Layer 5 of a small transformer language model trained on English Wikipedia (9 layers, counted from 0, width 128).
A neuron adds its activation times its output weights to the MLP's output. To switch it off is to set its activation to zero at one token and run the rest of the model.
A neuron's activation on a vector x is GELU(weights . x), where the dot is the dot product.

Input weights of the MLP neurons that the questions are about. A number n stands for (n - 500) times 0.0012.
n70: 767 423 572 594 558 258 611 980 538 557 370 530 459 515 481 666 235 544 495 252 480 637 522 452 686 474 327 609 598 710 485 639 540 603 210 471 662 703 455 219 510 300 500 430 639 464 509 515 655 509 764 479 292 620 142 490 764 500 422 773 106 674 485 539 541 420 379 279 622 230 686 466 464 199 485 338 363 582 452 669 332 442 326 751 435 303 660 509 575 344 395 270 505 511 86 485 657 272 448 255 196 463 643 615 881 404 764 757 638 519 657 345 744 430 356 357 486 699 718 516 291 374 528 613 633 157 515 312
n76: 366 304 283 500 569 667 456 701 382 479 617 656 346 647 400 810 591 269 190 815 500 766 533 756 686 442 466 324 14 449 379 311 202 695 469 827 703 634 778 332 584 424 414 684 472 638 668 449 421 529 448 554 530 383 311 536 528 326 721 520 290 449 227 475 438 991 351 441 375 584 304 376 273 262 515 404 396 391 560 267 624 764 500 540 316 411 776 421 388 567 274 326 647 561 471 505 573 468 489 372 484 855 390 567 634 542 454 133 616 582 429 705 148 649 510 595 627 435 787 348 460 784 462 622 829 660 444 516
n127: 655 653 447 681 249 344 300 431 384 651 428 384 246 547 428 311 609 435 397 613 657 488 755 508 381 403 262 663 680 661 465 464 292 488 383 711 619 268 480 416 496 603 677 453 460 662 456 441 492 366 536 644 602 341 403 223 578 543 508 569 412 461 602 500 508 223 421 553 217 511 569 561 657 686 429 615 306 307 483 625 507 557 500 455 749 312 718 329 352 543 426 617 403 640 504 381 648 536 658 398 538 621 448 677 524 539 500 504 566 452 415 641 403 621 376 493 636 348 596 347 553 325 628 448 731 382 539 261
n163: 632 376 474 579 592 504 544 326 425 401 525 436 776 538 465 592 390 522 496 356 549 461 512 581 646 540 607 401 496 718 661 406 588 343 607 421 481 428 519 613 357 420 651 591 712 448 375 680 374 468 539 544 500 281 608 630 587 557 399 433 418 679 738 511 477 466 533 665 578 496 618 659 374 310 266 811 581 652 349 350 607 882 408 437 519 397 401 214 348 377 427 282 485 392 529 321 678 457 603 619 712 571 590 469 538 472 370 511 410 421 511 324 496 508 280 486 416 400 466 444 270 775 325 378 344 576 443 403
n173: 248 366 492 400 524 607 602 539 532 553 720 467 478 601 394 794 398 425 471 399 359 586 822 512 268 487 710 399 570 542 533 470 589 556 424 500 603 376 432 401 309 442 629 365 496 478 405 343 697 602 255 224 594 606 358 289 215 635 330 669 474 529 632 594 397 644 447 375 430 602 224 635 461 634 385 637 431 389 486 596 678 479 430 508 774 565 522 411 563 521 424 555 684 16 484 575 263 566 649 628 694 437 522 530 475 353 943 635 325 512 246 572 201 542 661 449 321 422 448 504 537 628 670 404 332 504 492 565

Output weights of the MLP neurons that the questions are about. A number n stands for (n - 500) times 0.0021.
n70: 684 567 395 356 734 827 740 376 848 288 389 532 468 325 441 568 568 542 563 524 364 635 305 361 787 604 364 591 271 659 812 836 551 463 440 482 544 557 448 520 261 864 430 296 690 513 492 301 599 782 684 608 805 426 600 541 478 390 187 393 815 570 306 581 284 575 419 451 575 382 677 624 592 594 380 358 487 423 483 420 403 222 450 595 505 321 526 537 496 260 461 591 543 779 549 434 717 500 545 591 489 347 349 187 514 509 517 385 391 648 428 424 495 468 619 300 410 313 428 622 427 576 468 554 452 346 198 462
n76: 533 613 570 563 376 418 653 430 307 326 460 685 431 572 563 554 549 219 405 399 631 342 603 555 393 286 876 562 504 662 554 681 651 463 527 419 352 804 467 347 219 571 515 549 471 607 529 500 667 636 674 536 525 546 388 351 625 491 126 465 779 565 390 339 521 467 522 662 163 481 89 196 723 536 681 636 567 487 421 308 520 675 368 376 739 422 295 233 394 668 470 441 519 444 509 970 623 534 740 299 537 264 364 701 457 509 558 574 387 608 399 433 406 410 222 676 523 500 442 515 491 514 527 387 530 545 584 762
n127: 352 401 676 470 687 548 646 438 475 374 497 589 714 480 470 653 443 370 611 549 424 561 572 335 477 432 500 353 334 395 458 480 752 351 673 440 417 641 507 506 481 606 379 514 450 270 667 561 558 500 392 409 578 708 553 599 435 349 528 457 330 614 336 474 469 433 631 344 741 382 504 380 307 465 402 481 610 513 507 340 421 454 641 653 500 524 410 643 681 618 541 597 759 455 581 378 378 402 445 453 240 585 557 368 466 552 500 438 392 570 424 407 546 504 727 334 311 790 479 696 486 680 585 402 307 596 639 567
n163: 393 728 404 380 439 624 444 655 738 260 517 723 225 488 664 388 573 444 488 482 504 546 397 410 583 516 465 638 338 329 571 555 448 491 661 526 554 429 545 395 880 666 344 341 112 574 560 274 543 650 398 580 414 707 281 241 393 430 637 440 246 371 178 482 619 339 637 433 579 549 345 477 674 670 624 200 577 313 492 536 309 221 619 471 478 537 483 708 689 485 594 712 622 590 212 780 466 519 400 398 389 389 422 504 541 388 540 425 442 467 442 668 612 565 766 354 670 627 470 847 608 391 783 515 637 474 492 491
n173: 574 569 441 578 572 522 616 234 517 662 415 359 536 545 494 516 352 644 574 397 508 305 525 520 591 550 483 491 427 418 671 341 488 395 389 468 500 469 416 626 465 567 606 558 520 561 434 552 561 509 594 472 500 200 391 552 447 692 437 379 497 622 421 310 380 520 551 462 600 520 579 532 562 452 237 537 663 540 598 671 554 383 541 601 365 519 631 652 513 525 448 607 548 641 554 607 604 581 400 408 204 583 461 431 299 547 334 413 712 365 787 434 558 620 383 512 490 415 449 543 406 622 304 396 491 674 393 533

Each question names a token from some text and the token that comes next. It shows the vector x that enters the MLP there. A number n stands for (n - 500) times 0.0067.

Then comes g, the gradient of the next token's log-probability with respect to the MLP's output, scaled to length 1. A neuron's effect is roughly proportional to its activation times (output weights . g). A number n stands for (n - 500) times 0.00071.

"ed", then "ge"
x: 390 529 586 447 549 402 575 474 302 627 504 473 568 377 590 525 518 521 574 477 397 408 522 465 509 556 428 576 571 419 451 593 485 551 477 524 539 617 612 435 436 625 462 452 668 493 598 595 522 480 556 576 552 660 425 496 355 581 451 529 624 625 647 473 369 487 494 653 597 474 374 502 588 419 369 560 443 457 516 573 445 503 504 580 480 477 420 481 475 499 494 390 502 536 584 565 591 558 353 402 338 439 340 497 424 633 514 405 389 455 641 503 487 567 444 900 358 440 357 367 579 588 321 529 527 574 466 480
g: 426 407 351 434 458 255 456 604 521 569 783 482 588 685 426 585 459 458 547 498 512 449 480 574 417 612 268 598 606 488 606 552 355 390 461 491 649 661 508 414 417 448 688 586 594 475 358 532 548 454 703 705 558 387 439 246 323 652 513 428 482 371 278 395 603 641 768 305 453 439 440 601 637 634 251 342 518 295 417 485 606 656 441 184 525 726 689 324 511 460 681 555 601 452 463 448 675 541 363 486 693 478 760 547 408 343 533 378 413 420 493 580 649 463 702 584 568 305 255 512 473 626 466 372 666 483 393 552
Which neuron, switched off, raises the next token's probability most? n173

"ot", then "ton"
x: 496 503 547 517 516 504 654 486 355 583 539 431 621 477 438 462 513 547 461 368 590 436 480 478 424 400 421 531 461 544 508 525 413 443 505 565 484 587 557 519 433 570 470 345 618 505 499 545 417 490 590 438 427 641 436 468 407 664 531 471 622 617 448 384 389 566 515 591 702 449 455 468 603 603 83 616 523 580 565 537 493 461 542 532 538 556 463 533 531 458 579 384 424 401 628 676 554 538 538 356 429 571 366 532 590 702 604 447 497 502 553 468 399 495 359 801 459 353 490 406 411 648 386 494 273 499 454 764
g: 438 533 421 486 513 401 757 548 487 450 540 580 760 508 402 448 677 483 525 460 328 751 403 411 566 368 485 465 413 659 444 474 334 402 540 648 663 446 199 551 517 699 627 309 426 507 399 374 632 515 583 481 571 612 256 355 204 405 861 646 378 638 633 322 425 546 472 488 565 462 461 248 472 559 654 431 506 542 532 530 712 500 379 426 622 636 739 482 571 466 619 541 503 570 638 424 464 617 559 515 592 382 430 472 633 293 539 426 591 688 498 423 609 498 221 421 563 173 484 501 441 271 511 360 751 473 437 526
Switching off which neuron hurts the next token most? n163

"cted", then " in"
x: 505 404 510 473 491 503 516 509 145 459 432 503 616 493 468 454 423 575 529 462 657 419 503 503 558 540 539 541 485 522 521 554 460 514 581 542 560 633 571 378 359 500 454 555 552 436 442 471 379 551 625 460 465 422 495 623 475 716 513 594 536 558 514 475 467 500 470 506 535 380 377 553 584 446 398 482 450 605 481 589 469 558 511 588 492 618 506 444 628 551 587 442 485 465 446 583 617 530 490 444 395 445 455 491 411 787 602 401 364 510 608 577 524 583 409 640 412 362 479 449 526 558 309 427 473 521 491 520
g: 652 577 613 479 501 610 541 493 615 581 562 340 556 492 634 498 228 461 423 502 544 450 325 387 460 801 465 401 659 474 699 486 159 551 536 440 545 645 457 597 304 516 245 601 658 340 560 537 467 288 583 376 335 605 385 852 529 707 504 526 623 608 302 466 596 672 525 403 426 430 502 608 496 442 426 620 447 894 511 333 430 472 760 648 364 579 442 665 454 605 520 586 661 610 368 327 275 550 448 389 522 416 523 511 496 517 447 606 446 355 544 421 431 445 506 202 400 678 486 512 425 640 518 440 456 471 285 466
Switching off which neuron hurts the next token most? n70

" European", then " Champion"
x: 480 467 655 596 523 511 567 444 188 540 473 641 645 593 623 510 407 452 499 456 402 499 515 604 403 448 548 516 518 450 505 521 418 456 494 433 484 572 563 371 424 649 510 461 577 530 432 494 397 465 537 445 525 529 555 438 411 702 414 565 480 601 540 403 445 625 538 444 539 432 466 669 547 473 404 578 459 459 534 503 603 544 448 453 539 640 416 509 449 576 495 565 315 473 475 505 509 487 508 519 442 479 519 457 485 726 629 460 518 492 711 586 528 595 499 696 344 446 387 497 395 466 279 521 457 410 538 546
g: 641 432 441 474 466 433 544 626 687 408 456 528 602 599 330 519 753 413 492 636 508 489 451 662 205 326 366 522 324 467 492 686 512 548 380 506 445 115 361 405 450 552 584 580 406 609 372 477 421 716 331 422 628 496 580 244 439 785 424 507 461 486 600 490 562 606 579 545 395 607 500 577 428 664 341 496 471 663 396 414 516 532 516 629 642 653 417 454 492 402 538 194 284 520 450 655 508 472 550 826 552 630 845 458 613 487 364 356 247 374 318 580 457 542 656 710 598 432 483 635 455 381 457 525 626 472 560 383
Which neuron, switched off, raises the next token's probability most? n173

"7)", then " is"
x: 555 295 524 494 690 563 578 457 279 463 560 397 705 502 492 507 406 533 430 535 650 551 540 531 343 546 641 478 638 553 471 368 385 397 573 464 515 654 682 548 390 597 366 487 613 538 441 447 414 514 370 508 441 465 447 625 410 657 572 466 445 393 579 456 471 518 499 496 579 348 398 510 511 645 448 492 420 615 535 594 490 506 457 483 597 526 516 387 469 641 409 525 389 596 407 484 634 530 561 420 671 460 560 462 377 766 636 422 485 570 485 400 426 535 464 676 460 533 366 475 605 476 379 480 567 479 389 514
g: 518 614 402 545 653 530 522 507 396 477 577 386 732 518 700 491 347 384 223 487 718 259 688 641 511 587 395 449 679 442 579 317 461 503 464 352 378 715 635 423 290 331 646 368 516 374 526 237 557 436 479 379 350 627 554 509 413 527 635 561 607 694 528 565 603 637 419 514 572 493 637 292 353 441 669 589 582 493 488 733 591 508 598 505 525 406 564 475 462 300 359 585 547 516 568 499 146 426 239 365 486 568 260 514 547 513 423 555 672 500 418 501 427 510 642 438 511 639 576 380 407 850 361 308 676 678 535 493
Switching off which neuron hurts the next token most? n173

" Will", then "ow"
x: 468 520 463 542 629 475 624 469 265 549 534 442 557 360 589 463 491 555 483 557 522 414 471 494 412 563 517 555 545 414 449 547 533 443 495 458 529 608 649 522 496 622 468 453 440 616 397 499 442 409 623 606 462 485 495 473 501 781 403 465 620 556 574 353 410 470 411 494 511 553 510 453 656 479 240 527 430 665 531 531 496 604 381 459 455 481 454 474 420 640 508 454 498 612 527 430 526 631 548 544 379 578 460 517 436 560 398 470 452 520 647 497 472 621 429 759 321 324 542 598 553 330 364 415 577 455 568 595
g: 687 580 474 618 540 431 495 590 623 485 279 180 477 389 401 534 317 543 551 622 507 306 785 587 504 478 461 463 552 519 593 482 494 638 451 745 510 386 440 455 543 174 341 466 563 374 720 258 372 357 517 628 358 643 594 752 488 512 288 463 493 526 712 553 382 376 512 449 618 521 415 394 388 333 440 749 567 500 406 400 551 348 313 561 294 281 627 483 418 548 472 420 590 451 400 566 382 455 542 643 492 596 596 507 459 433 465 480 669 369 613 551 538 424 612 571 573 539 693 952 498 516 508 504 309 664 686 523
Switching off which neuron hurts the next token most? n127

"ing,", then " T"
x: 517 455 466 597 583 498 573 482 128 511 597 443 506 438 566 422 471 534 401 376 528 447 456 574 416 524 480 454 615 420 557 371 488 476 467 484 479 574 680 415 542 548 297 511 657 557 492 491 409 453 500 519 561 429 530 518 377 583 563 511 402 470 561 429 504 541 500 501 575 436 488 465 623 496 555 511 391 515 586 559 509 478 493 440 610 460 537 430 532 653 506 612 386 643 474 527 532 617 565 513 557 442 518 559 467 681 533 455 460 471 669 497 449 635 506 537 451 471 525 431 661 392 291 507 560 533 442 574
g: 333 584 465 394 645 395 526 544 661 570 587 683 487 445 340 463 482 782 544 237 701 542 369 293 358 434 641 560 451 521 227 745 459 374 257 513 401 378 457 525 495 659 509 455 450 739 475 729 442 543 559 395 545 448 530 549 616 346 379 608 572 655 437 406 499 550 503 414 575 530 558 467 277 515 608 330 482 733 687 398 468 578 485 600 562 758 259 492 669 608 635 282 484 369 586 458 445 631 502 649 285 369 551 430 329 367 494 426 601 235 556 387 635 566 465 481 526 667 299 615 624 353 602 439 453 748 401 537
Switching off which neuron hurts the next token most? n127

" a", then " M"
x: 520 487 612 518 588 508 510 504 62 552 507 470 523 500 583 586 573 498 459 461 550 460 562 425 456 497 509 567 516 494 396 455 425 409 513 425 572 590 606 398 392 540 525 440 530 494 520 438 379 486 567 461 486 482 493 553 446 584 590 508 360 386 560 380 523 604 502 444 486 443 410 528 487 509 465 545 578 556 560 578 510 591 435 461 450 568 540 417 454 544 523 470 428 498 472 627 585 551 447 413 532 552 486 498 558 624 514 454 493 495 563 540 527 671 665 670 428 416 550 491 576 447 409 508 406 531 566 577
g: 551 645 644 348 431 531 536 480 561 498 544 404 225 369 338 537 927 435 421 428 561 621 456 447 423 269 450 470 450 483 423 630 452 473 329 273 351 146 477 254 558 487 501 634 441 573 410 626 589 625 557 483 377 661 535 475 490 456 544 574 464 421 417 476 605 611 387 533 385 736 552 425 386 707 700 387 624 386 382 366 430 420 571 579 790 595 525 640 443 516 568 446 435 439 610 493 492 647 610 658 509 431 532 462 537 521 674 571 293 494 445 363 580 473 660 381 520 430 220 573 457 216 744 688 775 538 593 581
Switching off which neuron hurts the next token most? n76

"itive", then " role"
x: 490 540 590 397 490 423 597 543 225 448 552 586 666 450 560 543 509 495 469 507 530 503 556 518 472 490 490 574 600 529 468 512 496 446 462 424 525 611 498 361 421 497 508 480 514 522 425 511 432 469 541 429 565 358 448 531 542 678 470 583 405 605 552 391 458 585 494 563 539 500 422 605 517 507 412 661 420 436 575 532 493 482 551 430 531 601 429 433 519 422 533 547 405 386 535 626 618 457 489 537 474 542 308 548 390 951 641 428 452 461 599 568 441 592 409 669 397 462 487 531 457 545 328 404 424 559 424 521
g: 386 703 526 308 672 442 367 355 513 435 446 400 625 496 425 460 426 463 624 384 568 435 458 223 549 394 591 510 437 457 618 423 448 365 374 329 319 480 488 622 339 513 369 313 361 368 542 567 629 895 710 481 679 435 555 642 572 562 271 317 497 495 646 608 523 543 628 596 528 542 372 453 286 485 605 446 493 540 710 574 406 450 435 638 376 571 603 530 531 454 490 362 575 621 273 495 565 447 426 478 667 777 624 506 459 461 598 629 710 536 561 664 666 356 341 269 478 239 370 480 660 578 563 752 288 649 676 488
Switching off which neuron hurts the next token most? n173

" the", then " county"
x: 475 527 489 528 486 478 533 522 45 521 484 463 524 439 545 544 500 531 504 476 562 505 501 492 362 487 499 499 445 421 451 547 436 419 486 467 475 606 610 464 543 530 495 502 521 455 528 464 391 496 533 507 551 499 422 478 505 566 494 486 421 492 602 337 595 582 543 507 557 484 460 517 498 528 589 607 525 553 477 532 484 500 510 502 554 502 484 555 488 478 567 524 384 472 515 648 601 534 468 437 454 540 528 549 486 636 531 387 479 519 648 541 414 650 576 635 410 517 466 571 553 436 316 572 465 569 515 630
g: 322 293 474 370 421 593 637 379 581 360 524 601 661 631 416 516 586 477 421 290 566 591 454 484 495 607 621 551 553 772 238 454 476 537 608 492 501 287 549 683 426 448 616 153 335 519 599 469 597 510 477 472 759 859 379 327 517 585 526 529 391 472 433 405 560 519 443 524 523 354 544 614 365 176 582 540 331 808 588 550 522 514 400 473 411 331 610 388 413 512 601 503 728 651 479 713 560 501 642 362 600 280 690 666 415 537 359 464 560 297 590 514 361 501 430 629 264 529 533 527 567 618 382 409 609 374 589 491
Switching off which neuron hurts the next token most? n76

" introduced", then " into"
x: 537 473 685 550 544 520 624 401 165 460 455 553 693 549 547 611 414 492 505 433 488 535 468 444 511 587 538 604 519 412 540 586 366 511 515 427 541 647 576 417 354 584 450 457 590 481 488 556 359 455 502 468 547 489 557 547 413 600 451 547 493 547 491 382 402 537 468 458 550 402 465 615 527 357 409 540 508 665 550 542 469 558 534 571 413 580 430 585 469 539 546 609 582 556 390 460 616 466 517 428 303 460 354 369 446 676 606 476 505 495 660 597 396 515 473 566 447 537 440 483 547 544 313 498 542 404 491 578
g: 474 604 387 216 458 474 542 563 577 470 248 368 408 354 596 380 696 615 742 785 369 542 629 454 469 338 680 613 378 393 303 536 545 477 388 434 526 484 545 518 515 560 365 518 583 603 436 524 479 708 428 204 586 542 518 557 484 397 455 399 656 518 434 439 598 620 296 608 739 631 555 444 602 450 402 646 321 292 414 414 563 646 620 552 572 411 461 485 600 269 460 594 622 506 470 539 538 313 406 554 356 321 430 154 331 656 534 661 571 468 409 585 664 493 592 430 766 784 584 538 585 265 372 543 632 429 508 638
Switching off which neuron hurts the next token most? n70

"T", then "ub"
x: 602 410 637 550 571 585 575 550 306 638 543 343 532 443 523 457 424 511 497 467 529 510 537 587 584 387 594 682 579 461 592 507 463 455 482 427 528 593 616 322 371 497 407 493 593 462 439 423 576 535 487 537 430 379 491 408 470 646 492 436 647 555 505 428 515 290 507 576 473 410 398 525 518 636 234 607 531 471 534 458 539 513 540 458 535 544 425 581 459 332 476 543 461 575 508 669 564 560 548 516 558 513 575 442 355 654 355 319 458 444 648 475 519 527 454 737 410 254 584 562 413 514 401 470 400 600 642 706
g: 369 394 459 634 344 449 141 442 485 586 421 733 250 379 599 571 756 551 491 384 574 426 637 566 556 511 314 548 408 845 576 583 445 605 376 497 358 623 422 495 710 507 570 687 641 369 519 472 598 532 376 603 438 500 379 669 525 392 549 454 472 396 652 410 553 469 518 428 475 547 551 214 326 457 496 456 661 583 812 390 454 363 477 602 453 309 397 476 627 460 433 514 403 678 303 617 538 504 404 524 388 536 236 242 613 729 384 415 626 624 490 557 670 351 424 493 519 484 591 623 451 513 698 287 476 622 547 716
Switching off which neuron hurts the next token most? n163